Layer 5 of a small transformer language model trained on English Wikipedia (9 layers, counted from 0, width 64).
Take only the direct path to the model's output, skipping the later layers: a vector added to the residual stream pushes a token's score in proportion to its dot product with that token's output vector.

Output vectors of the tokens that the questions are about. A number n stands for (n - 500) times 0.0041.
")\n": 634,611,524,629,591,568,381,573,341,602,498,563,705,382,517,539,447,586,670,311,169,494,563,554,479,460,518,416,537,360,453,330,360,645,477,501,513,648,482,485,476,611,349,420,466,673,383,611,615,474,327,342,548,701,456,244,416,847,459,522,419,492,442,590
"bum": 609,346,271,410,359,644,449,758,499,382,387,642,723,244,250,367,642,309,509,588,323,497,708,263,229,162,499,561,574,786,365,413,439,488,416,613,614,651,749,621,365,802,567,852,586,638,436,620,520,509,422,452,505,649,702,314,792,163,477,320,332,665,442,510
");": 756,609,408,699,552,506,346,547,273,570,466,723,738,407,543,255,505,426,542,385,272,401,627,586,650,439,659,475,423,434,682,297,242,565,401,447,537,786,540,492,501,678,456,541,463,777,374,519,592,453,270,295,619,587,444,383,348,612,572,477,287,552,376,616
"ired": 762,302,182,616,612,563,307,288,250,380,468,516,703,268,551,361,597,469,305,297,659,442,627,324,501,238,598,568,576,765,607,350,549,781,308,461,613,497,472,279,605,492,757,671,327,671,429,595,414,551,340,616,722,603,438,400,733,444,417,523,764,562,531,384
"ually": 486,189,517,275,622,539,172,605,285,648,375,569,422,308,629,599,711,287,637,493,277,426,758,210,632,701,739,650,289,621,392,526,458,833,331,330,559,790,463,320,263,401,416,534,539,569,359,589,533,499,575,303,744,447,454,782,765,317,513,314,412,698,626,672
"eral": 538,375,215,643,668,345,477,540,545,548,398,408,411,430,560,396,686,346,359,496,527,413,751,313,559,349,563,395,577,676,178,553,379,440,366,410,620,673,590,587,420,518,409,501,649,761,469,390,382,606,436,299,556,473,637,462,411,679,397,693,564,775,555,654
"adem": 792,553,609,696,437,332,332,453,328,398,342,377,615,398,672,440,291,194,427,632,440,561,499,475,387,312,724,626,596,554,483,537,534,580,631,588,632,466,659,470,208,542,632,680,644,849,410,515,466,709,326,446,521,536,658,314,491,280,318,515,345,472,520,530
"aged": 601,358,560,530,490,678,315,453,234,482,346,538,592,440,425,551,544,510,431,556,392,392,873,337,537,425,653,740,622,605,725,465,438,519,622,422,589,284,294,476,296,572,613,539,534,346,398,459,470,321,228,460,758,452,516,542,687,322,479,570,545,630,784,438
"lished": 703,24,573,427,388,825,376,184,638,412,278,459,895,249,713,481,670,362,417,499,250,454,593,234,577,559,625,674,582,692,564,315,446,786,237,292,675,698,614,265,308,603,660,639,512,592,356,689,399,255,401,662,655,537,533,291,210,583,472,305,731,763,464,676
" Euro": 682,509,391,475,451,466,548,508,545,527,371,633,674,307,452,406,413,441,589,532,378,470,509,372,492,483,561,530,273,665,311,369,661,531,525,588,581,434,401,466,493,667,365,645,513,561,364,471,452,572,518,458,654,570,531,457,530,633,523,346,498,595,460,605
".,": 639,212,376,555,607,425,403,357,325,503,558,378,525,494,533,503,603,364,918,667,398,600,768,423,540,551,599,499,610,484,729,442,303,585,427,380,584,523,375,340,360,670,618,446,338,698,494,550,424,375,434,203,734,438,518,561,540,438,606,451,645,567,282,503
"usic": 693,245,102,419,408,535,487,261,503,358,669,390,746,223,228,293,577,368,590,504,150,588,606,374,521,466,625,454,532,528,408,410,556,309,506,301,654,668,624,601,209,812,691,772,530,686,426,686,835,575,415,548,520,618,832,305,828,248,420,283,456,661,466,696
" ===\n": 614,424,589,522,522,573,346,591,392,453,678,480,748,358,539,659,487,484,619,219,249,583,473,448,531,267,484,476,341,335,381,509,622,718,533,365,556,451,590,218,450,647,550,497,715,854,383,481,684,236,445,125,457,587,635,392,608,588,467,403,575,548,470,774
"fter": 795,147,339,316,503,357,449,368,508,573,434,658,479,394,539,535,637,379,590,753,301,377,428,378,616,314,798,398,527,537,650,285,607,615,517,595,553,557,433,202,298,775,515,489,470,738,402,533,400,205,512,446,765,502,712,483,696,359,429,414,767,748,491,407
"{": 603,522,518,535,453,676,433,466,566,176,427,691,703,390,528,479,545,525,512,481,395,517,624,344,387,471,588,532,502,491,319,306,421,542,485,462,543,532,594,591,314,502,387,536,508,610,426,393,655,534,549,147,795,664,608,441,709,606,412,332,321,515,327,834
"ution": 832,211,337,624,392,571,420,282,504,549,530,483,431,404,594,500,748,197,468,376,208,718,618,340,417,321,348,513,291,409,686,427,461,654,608,496,641,471,477,403,287,525,552,805,743,538,416,496,513,419,625,394,711,510,568,556,487,568,485,676,427,696,517,527
"):": 648,303,421,923,596,553,306,605,392,562,493,525,683,394,519,427,492,449,541,310,277,403,564,596,576,471,440,510,500,432,602,249,321,573,430,444,567,639,463,515,464,587,496,583,464,761,367,458,553,416,392,471,571,583,463,496,467,705,613,536,374,536,308,625
"ause": 734,365,318,443,327,480,464,500,365,322,396,595,584,362,694,382,581,477,315,648,310,363,375,422,492,402,667,705,253,881,593,500,475,534,493,343,651,884,570,484,197,619,759,545,620,594,460,380,358,539,414,276,794,537,700,538,473,418,419,559,579,325,456,695
"otal": 585,368,312,725,378,588,563,337,675,456,496,705,562,262,440,355,677,249,465,471,259,355,489,412,540,398,609,468,559,719,546,319,347,458,464,453,681,575,662,507,278,809,400,468,400,704,419,437,444,777,556,528,788,420,575,439,585,423,470,400,392,724,417,660
"===\n": 584,431,574,496,535,550,358,552,453,450,658,557,748,335,458,666,456,505,600,154,261,635,438,415,585,261,603,500,336,395,335,516,560,708,547,434,530,470,555,218,477,689,432,461,754,880,389,525,666,204,438,195,495,623,649,428,592,574,423,384,446,516,511,825
"ode": 568,373,247,551,515,753,522,462,485,407,569,426,460,250,473,429,417,343,436,427,504,411,677,514,365,375,485,811,403,698,540,226,459,647,610,531,589,588,668,539,378,543,581,634,654,565,476,412,438,507,337,509,709,529,557,432,440,517,593,589,439,410,330,668
"ects": 660,333,468,738,427,308,485,370,387,231,611,582,355,218,826,333,671,292,434,404,24,551,793,416,520,383,244,830,418,627,523,450,449,828,437,423,594,673,379,343,414,680,451,524,529,645,397,592,504,635,195,507,719,592,547,530,701,440,595,598,452,490,430,793

Output weights of attention head 0. The head adds the sum of these rows, row i times number i of z. A number n stands for (n - 500) times 0.0011.
o0: 564,630,458,438,417,499,513,648,572,536,316,269,475,274,418,445,559,389,278,451,424,565,406,544,442,411,588,574,241,523,408,614,642,600,672,557,495,561,224,652,437,621,532,509,558,643,239,387,567,413,298,542,770,483,440,506,503,515,514,519,381,673,671,658
o1: 605,336,418,706,399,450,713,500,284,733,588,617,344,410,396,543,580,449,614,373,482,152,403,481,626,594,737,591,512,856,510,388,562,629,145,276,526,714,396,581,546,774,601,343,461,537,501,479,683,495,456,602,345,493,491,373,431,389,449,558,631,404,638,525
o2: 617,273,436,386,500,547,454,375,420,510,516,507,426,590,566,526,497,518,456,433,271,455,412,398,567,488,524,551,452,511,354,864,390,565,582,411,530,504,405,519,605,671,378,498,369,684,583,516,692,513,423,395,643,286,648,623,466,604,521,300,506,461,429,450
o3: 498,322,619,314,505,561,541,602,578,489,359,360,611,549,549,438,408,604,539,738,582,611,648,370,639,434,667,461,578,707,638,275,447,371,324,335,229,591,203,478,350,679,455,384,662,415,744,510,340,728,372,659,637,633,529,560,463,397,451,562,356,550,323,477
o4: 524,539,483,513,531,423,334,651,620,471,465,455,345,427,320,582,391,559,609,519,476,526,407,423,532,488,615,594,476,540,462,551,443,444,467,575,634,530,502,485,436,385,547,506,622,683,310,665,368,676,558,563,308,626,415,592,500,692,640,295,497,261,598,362
o5: 254,584,403,890,567,645,482,410,827,576,493,405,398,324,370,579,466,368,371,669,532,356,348,539,420,348,594,517,350,660,203,603,533,404,312,626,483,492,665,440,569,547,621,525,630,541,367,545,544,438,643,669,481,402,511,480,430,456,380,432,612,328,700,425
o6: 524,556,597,614,641,681,347,525,435,575,584,774,482,516,403,541,480,295,715,405,338,302,366,607,525,492,467,621,491,515,466,445,357,373,609,472,833,543,594,565,449,545,407,699,380,533,512,591,553,406,550,505,232,490,478,463,444,412,637,354,461,538,547,579
o7: 568,485,678,471,459,334,418,621,830,349,558,325,683,253,599,638,438,526,471,499,531,442,261,391,540,439,443,411,382,611,428,650,585,232,707,683,423,269,382,422,588,755,507,331,490,491,466,572,402,415,342,579,424,423,844,577,531,514,422,552,606,620,576,528
o8: 474,355,540,342,601,549,359,520,351,347,551,632,581,585,715,563,493,575,698,462,650,189,589,475,511,479,335,564,718,470,549,407,383,572,405,471,712,517,597,564,347,127,447,594,348,610,378,582,383,560,603,354,246,404,458,660,629,510,604,287,578,726,377,538
o9: 521,60,353,411,460,480,332,388,541,407,293,344,584,628,622,571,724,588,500,469,505,431,412,332,489,373,565,610,623,359,385,640,635,678,416,336,280,487,426,376,540,606,521,522,495,574,524,597,511,440,419,565,488,757,620,605,643,408,551,596,656,571,579,355
o10: 339,484,409,368,582,402,394,382,592,498,321,479,507,365,607,504,721,678,479,762,474,403,561,466,684,667,694,471,384,756,588,378,822,569,450,403,356,686,239,310,495,778,465,561,446,443,492,355,418,401,618,535,385,541,437,787,578,780,468,643,492,413,388,114
o11: 361,542,573,719,497,473,464,455,240,622,497,737,446,565,585,694,461,506,795,285,242,730,492,560,364,355,535,453,425,346,516,491,427,662,263,453,649,582,520,292,554,596,508,483,601,474,320,619,519,99,555,371,608,685,635,173,700,444,537,558,378,410,563,527
o12: 608,479,543,315,674,346,716,639,576,484,530,352,593,358,499,498,507,619,744,304,646,292,449,453,601,424,392,529,598,673,600,435,586,258,642,606,628,427,554,455,440,396,474,401,425,417,331,473,326,379,579,574,418,350,629,626,670,321,574,578,526,490,608,587
o13: 609,502,729,442,551,268,348,498,383,550,493,305,527,537,467,623,582,442,476,556,553,545,480,339,415,729,520,322,376,414,170,437,448,462,730,538,247,557,595,673,367,516,650,785,431,696,695,443,480,604,421,532,198,523,523,416,339,588,672,506,482,461,360,775
o14: 373,539,420,520,439,479,497,417,578,589,686,669,554,467,511,501,507,343,487,389,686,685,473,427,568,530,515,533,657,470,364,435,758,608,321,772,515,225,491,479,420,562,443,383,626,475,478,435,517,546,644,321,334,620,536,315,465,492,320,672,571,376,619,390
o15: 390,531,557,644,406,651,411,658,639,563,401,487,461,568,422,568,601,544,667,417,758,682,355,490,532,423,408,443,492,292,573,416,474,517,434,439,501,509,392,588,608,506,563,448,529,402,557,403,319,458,379,310,479,725,469,435,593,484,501,481,593,501,477,530
o16: 476,567,530,684,538,503,510,534,328,429,444,661,362,508,736,732,429,542,612,345,495,594,671,530,419,535,381,493,508,539,480,360,352,517,365,477,496,470,322,221,472,603,519,736,628,488,557,457,510,310,719,161,727,693,562,372,623,522,618,387,382,308,373,507
o17: 641,552,707,465,306,317,593,642,656,411,713,357,495,546,201,607,282,633,816,714,580,635,320,266,394,498,465,365,536,477,592,646,539,330,454,505,289,319,624,458,477,336,529,314,561,580,484,599,416,541,292,327,411,493,467,732,657,422,437,375,660,739,635,571
o18: 409,587,552,773,545,380,494,396,661,480,352,286,681,172,499,283,536,438,591,500,461,437,522,459,341,456,643,288,434,455,461,682,339,563,524,598,681,503,592,637,575,588,355,549,597,515,214,711,481,507,425,666,348,879,492,496,561,634,423,592,485,251,608,489
o19: 523,390,462,740,377,290,527,572,490,518,444,344,277,501,656,578,515,669,239,497,324,392,526,529,363,578,323,480,300,361,220,473,513,389,701,456,421,677,498,522,726,606,821,777,520,674,529,384,713,532,478,496,368,657,599,446,421,441,476,409,753,506,537,528
o20: 419,718,345,631,690,384,586,371,597,548,262,562,542,533,572,308,526,377,502,451,583,649,774,402,605,564,495,566,521,351,597,597,529,660,610,837,733,515,531,601,412,616,393,440,441,401,406,656,411,493,125,581,139,595,349,484,260,835,522,553,563,475,365,307
o21: 459,670,431,526,640,294,460,486,404,363,450,323,388,557,498,439,417,360,536,729,615,486,589,514,511,555,603,652,770,621,651,560,290,474,521,563,448,664,549,369,432,236,457,468,441,463,390,556,286,481,566,672,408,392,281,702,413,420,606,299,541,659,831,471
o22: 703,540,685,344,519,419,642,520,379,485,581,507,723,248,473,548,513,490,563,195,569,448,403,508,608,603,398,250,450,793,618,121,757,364,636,498,257,294,489,513,419,534,539,707,597,516,568,307,502,594,718,424,467,413,546,289,668,446,483,656,507,288,257,741
o23: 494,490,360,522,393,688,611,465,474,502,440,524,589,539,633,335,448,353,427,531,600,642,480,678,496,462,453,652,707,488,748,376,508,532,289,420,327,566,477,543,602,516,480,493,429,405,495,558,620,541,463,606,594,603,401,333,465,192,536,617,547,495,578,358
o24: 413,750,254,460,393,344,561,574,550,500,547,761,554,457,446,608,522,640,621,544,613,451,511,576,508,707,717,351,602,626,491,318,627,341,423,469,601,621,481,465,663,402,490,295,407,296,480,453,203,457,678,487,316,389,511,636,491,811,654,378,281,494,408,490
o25: 410,962,327,433,566,416,641,372,671,532,536,475,443,554,424,469,454,456,341,661,452,773,621,665,444,581,526,376,244,309,279,576,752,429,403,595,313,459,545,555,698,544,319,410,462,501,576,503,505,412,613,554,497,368,431,663,334,807,525,549,214,353,591,413
o26: 707,604,434,308,365,387,475,535,424,494,487,593,329,600,374,361,551,828,440,481,455,322,580,507,569,748,804,364,544,347,581,366,576,416,688,375,380,525,399,667,684,489,428,434,587,487,954,523,375,626,389,471,514,510,401,651,317,590,703,399,213,563,432,390
o27: 714,547,523,349,401,378,407,440,374,355,396,398,535,541,465,601,508,443,516,655,407,757,442,406,485,626,519,553,581,492,736,761,505,702,694,496,461,510,465,410,415,382,490,612,184,490,483,605,348,376,459,310,642,500,316,546,531,615,556,378,616,506,661,478
o28: 631,686,731,670,391,482,500,618,388,575,462,292,385,498,728,415,489,376,639,694,492,345,440,746,381,488,424,258,519,305,553,572,228,331,440,303,387,639,399,536,568,577,422,569,414,628,595,647,418,464,620,426,467,598,561,416,486,162,602,498,455,576,624,654
o29: 365,505,593,414,314,383,391,492,396,533,723,505,384,589,472,631,486,675,534,490,512,663,572,486,467,536,349,395,618,377,364,575,650,611,543,592,574,336,502,492,458,448,409,359,396,553,619,597,583,308,495,353,687,532,510,496,572,565,273,715,483,537,483,507
o30: 569,680,779,728,369,366,469,550,328,509,492,400,339,626,606,533,547,588,447,526,439,617,385,591,481,655,480,380,366,723,711,498,521,548,774,713,161,649,335,462,441,616,591,591,293,386,681,394,542,478,437,390,589,476,475,90,406,375,570,559,493,455,638,536
o31: 588,392,431,588,585,626,569,534,487,536,493,629,601,247,611,461,489,344,534,233,533,268,512,635,577,550,491,498,561,706,543,149,515,379,406,380,754,446,485,441,454,562,631,597,649,498,522,444,460,590,714,468,534,370,487,422,467,595,467,549,500,337,257,600

Each question shows a token from some text and the vector z that the head gathered there. A number n stands for (n - 500) times 0.0034.

" the": 754,530,517,442,508,518,605,526,529,483,365,438,509,547,404,499,420,463,513,617,484,408,504,480,409,379,479,389,533,400,404,604
Which two tokens does it push up most, strongest first? "usic", "bum"

"op": 518,289,696,471,577,405,604,407,725,521,371,488,286,452,429,592,598,392,434,402,365,340,422,415,534,382,593,469,394,505,244,637
Which two tokens does it push up most, strongest first? "{", "ually"

" A": 619,522,621,565,377,293,562,417,573,539,344,656,522,380,362,487,572,460,534,257,490,368,523,518,469,346,644,547,530,562,365,600
Which of these tokens does it push down most? "eral"

" was": 801,606,553,481,605,518,689,527,469,534,477,426,451,431,434,586,180,363,617,551,827,518,59,490,471,453,611,366,536,355,293,395
Which of these tokens does it push up most? "eral"

" its": 720,571,563,455,507,460,571,446,527,465,341,535,514,522,392,461,500,393,568,602,433,371,554,454,460,320,427,431,442,455,377,614
Which of these tokens does it push up most? "usic"

"-": 657,407,497,444,439,483,494,606,491,351,507,408,634,368,483,484,431,492,574,390,591,481,566,492,603,545,545,478,447,446,523,554
Which three tokens does it push up most, strongest first? " Euro", "otal", "ode"

" after": 776,412,559,396,392,344,436,607,507,645,424,528,531,387,433,560,365,516,538,547,572,452,380,481,463,312,616,633,556,612,531,389
Which of these tokens does it push up most? "aged"

" of": 675,516,614,253,499,473,556,547,698,460,325,639,464,555,539,499,648,449,403,547,529,486,503,407,457,315,372,552,487,580,506,546
Which two tokens does it push up most, strongest first? " ===\n", "===\n"

" St": 617,419,479,406,491,573,427,619,403,449,406,450,563,329,515,509,415,598,584,388,579,447,450,500,577,629,595,503,340,530,410,497
Which of these tokens does it push up most? " Euro"

" In": 710,436,508,123,603,623,654,495,510,473,445,749,584,372,545,601,435,451,630,416,613,589,357,460,703,526,510,609,514,438,572,388
Which two tokens does it push up most, strongest first? ")\n", "===\n"

"ped": 589,426,416,428,483,372,444,482,589,615,545,532,569,490,529,557,486,447,579,575,743,448,465,575,485,419,470,503,446,490,414,516
Which three tokens does it push up most, strongest first? "ired", "lished", "ects"

"|": 673,558,446,447,465,393,588,542,498,406,429,415,528,509,532,625,421,429,654,504,733,474,471,536,538,342,561,481,653,479,542,597
Which of these tokens does it push down most? "ually"

" t": 678,510,599,289,480,483,635,544,727,483,350,508,652,472,410,400,506,483,453,483,470,569,485,427,532,437,440,558,488,508,419,522
Which three tokens does it push up most, strongest first? "ually", " ===\n", "===\n"

" an": 829,511,515,655,586,601,578,480,509,620,568,483,397,578,353,514,303,384,700,461,546,602,230,391,456,349,551,397,575,267,298,396
Which of these tokens does it push down most? " ===\n"

"17": 545,341,484,368,563,491,723,535,689,511,450,414,701,468,494,484,413,416,656,432,592,470,590,520,430,373,363,445,506,326,267,606
Which two tokens does it push up most, strongest first? "bum", "lished"

"ed": 770,512,573,547,558,495,641,496,533,566,448,406,426,463,357,614,250,398,585,535,740,458,132,478,445,397,575,354,530,313,263,430
Which of these tokens does it push down most? " ===\n"

" An": 726,398,558,382,509,561,441,401,369,545,625,526,452,438,427,371,533,406,722,619,564,557,441,446,372,519,450,685,496,430,574,394
Which two tokens does it push up most, strongest first? "ects", "ution"

" |": 593,569,506,455,512,493,674,519,687,432,393,377,688,469,452,462,432,494,468,431,529,545,535,503,534,253,428,464,441,389,327,685
Which of these tokens does it push down most? ")\n"

":": 537,400,458,450,491,518,575,481,613,372,429,485,578,407,481,465,497,443,466,435,590,570,469,517,558,435,512,516,378,506,459,616
Which two tokens does it push up most, strongest first? "ode", "otal"

"ear": 728,344,481,443,473,404,543,536,537,545,466,469,611,513,429,536,482,449,567,443,520,427,636,511,420,392,460,588,466,436,447,546
Which of these tokens does it push up most? "ution"

"r": 591,456,445,345,501,436,538,464,601,519,487,561,614,418,495,537,532,507,525,446,616,512,510,487,513,449,521,529,411,505,377,546
Which of these tokens does it push up most? "ired"

"20": 617,320,469,443,464,485,479,656,480,232,538,447,637,292,529,462,462,606,492,304,561,425,611,412,698,678,582,443,359,511,496,554
Which of these tokens does it push down most? "lished"

"fer": 728,469,628,415,401,396,441,586,528,624,515,504,547,373,510,528,428,452,474,481,560,392,441,435,459,355,529,532,442,600,465,457
Which of these tokens does it push down most? ");"

" and": 797,458,516,446,574,475,465,631,566,457,534,421,566,459,473,483,488,472,651,438,635,452,584,416,505,429,438,527,419,429,454,529
Which of these tokens does it push up most? " Euro"

" Sup": 694,401,476,442,577,463,620,458,589,458,496,466,520,607,462,488,523,342,620,596,587,434,644,450,404,365,440,489,531,429,469,655
Which of these tokens does it push up most? "):"

",": 635,386,493,296,484,439,566,430,662,415,277,507,515,475,414,542,479,544,524,473,569,578,455,514,444,326,485,655,526,481,510,483
Which of these tokens does it push up most? "adem"

"ann": 564,340,538,391,498,419,591,543,604,638,505,519,632,539,378,511,496,400,601,492,589,486,500,404,460,433,541,552,439,463,342,530
Which two tokens does it push up most, strongest first? "lished", "ually"

"uro": 587,421,454,371,544,487,618,386,655,397,479,466,542,424,402,495,524,328,561,508,512,491,607,524,509,413,473,474,494,403,426,666
Which of these tokens does it push down most? "fter"

" to": 643,491,652,467,471,437,543,504,610,559,494,515,559,370,404,549,521,429,457,522,512,361,408,422,512,439,498,372,411,502,284,514
Which of these tokens does it push up most? "ually"

" Re": 733,439,464,266,576,542,479,709,450,474,342,522,699,360,652,433,426,512,679,329,582,463,631,505,443,502,387,519,354,554,355,565
Which two tokens does it push up most, strongest first? "===\n", " ===\n"

"er": 662,352,481,521,331,355,462,491,521,650,610,464,489,548,444,567,469,277,507,623,730,472,378,601,462,382,580,512,530,424,600,472
Which of these tokens does it push down most? "===\n"

" s": 624,493,594,518,559,527,537,430,571,520,457,351,359,294,501,516,431,487,449,365,351,387,442,453,521,428,662,433,427,434,245,691
Which of these tokens does it push up most? "otal"

" ": 549,591,479,443,503,470,663,469,735,410,327,415,701,384,433,475,424,579,481,385,557,555,457,528,578,319,511,458,497,452,262,668
Which of these tokens does it push up most? "otal"

"m": 573,423,665,456,469,547,538,421,596,540,596,421,520,350,492,433,347,310,549,299,502,383,481,452,604,563,540,429,402,427,259,554
Which of these tokens does it push up most? "otal"

" f": 696,556,628,456,413,439,662,542,542,518,481,494,654,390,437,287,411,427,447,275,376,467,650,516,499,451,499,540,445,453,375,558
Which of these tokens does it push up most? "otal"

".": 685,488,558,486,430,416,509,450,518,525,390,509,555,404,409,515,500,436,528,374,548,410,527,518,488,451,560,532,448,532,350,611
Which of these tokens does it push down most? "adem"

"o": 648,350,539,456,501,343,627,543,666,638,541,481,667,599,336,508,488,445,604,503,568,520,643,396,498,377,527,631,503,426,382,544
Which two tokens does it push up most, strongest first? "ually", "lished"

" in": 709,530,533,389,652,595,465,611,623,647,462,548,715,381,539,511,487,487,552,464,463,601,460,462,481,321,402,448,417,447,279,511
Which of these tokens does it push down most? ");"

"–": 583,521,452,416,533,497,651,527,642,404,364,487,617,440,495,465,532,499,578,571,441,487,594,525,452,285,351,433,550,437,362,711
Which of these tokens does it push up most? "bum"

"ask": 640,379,518,321,516,541,456,685,404,576,288,570,616,347,535,579,486,549,620,448,545,449,384,474,542,529,569,499,436,579,325,496
Which of these tokens does it push up most? "===\n"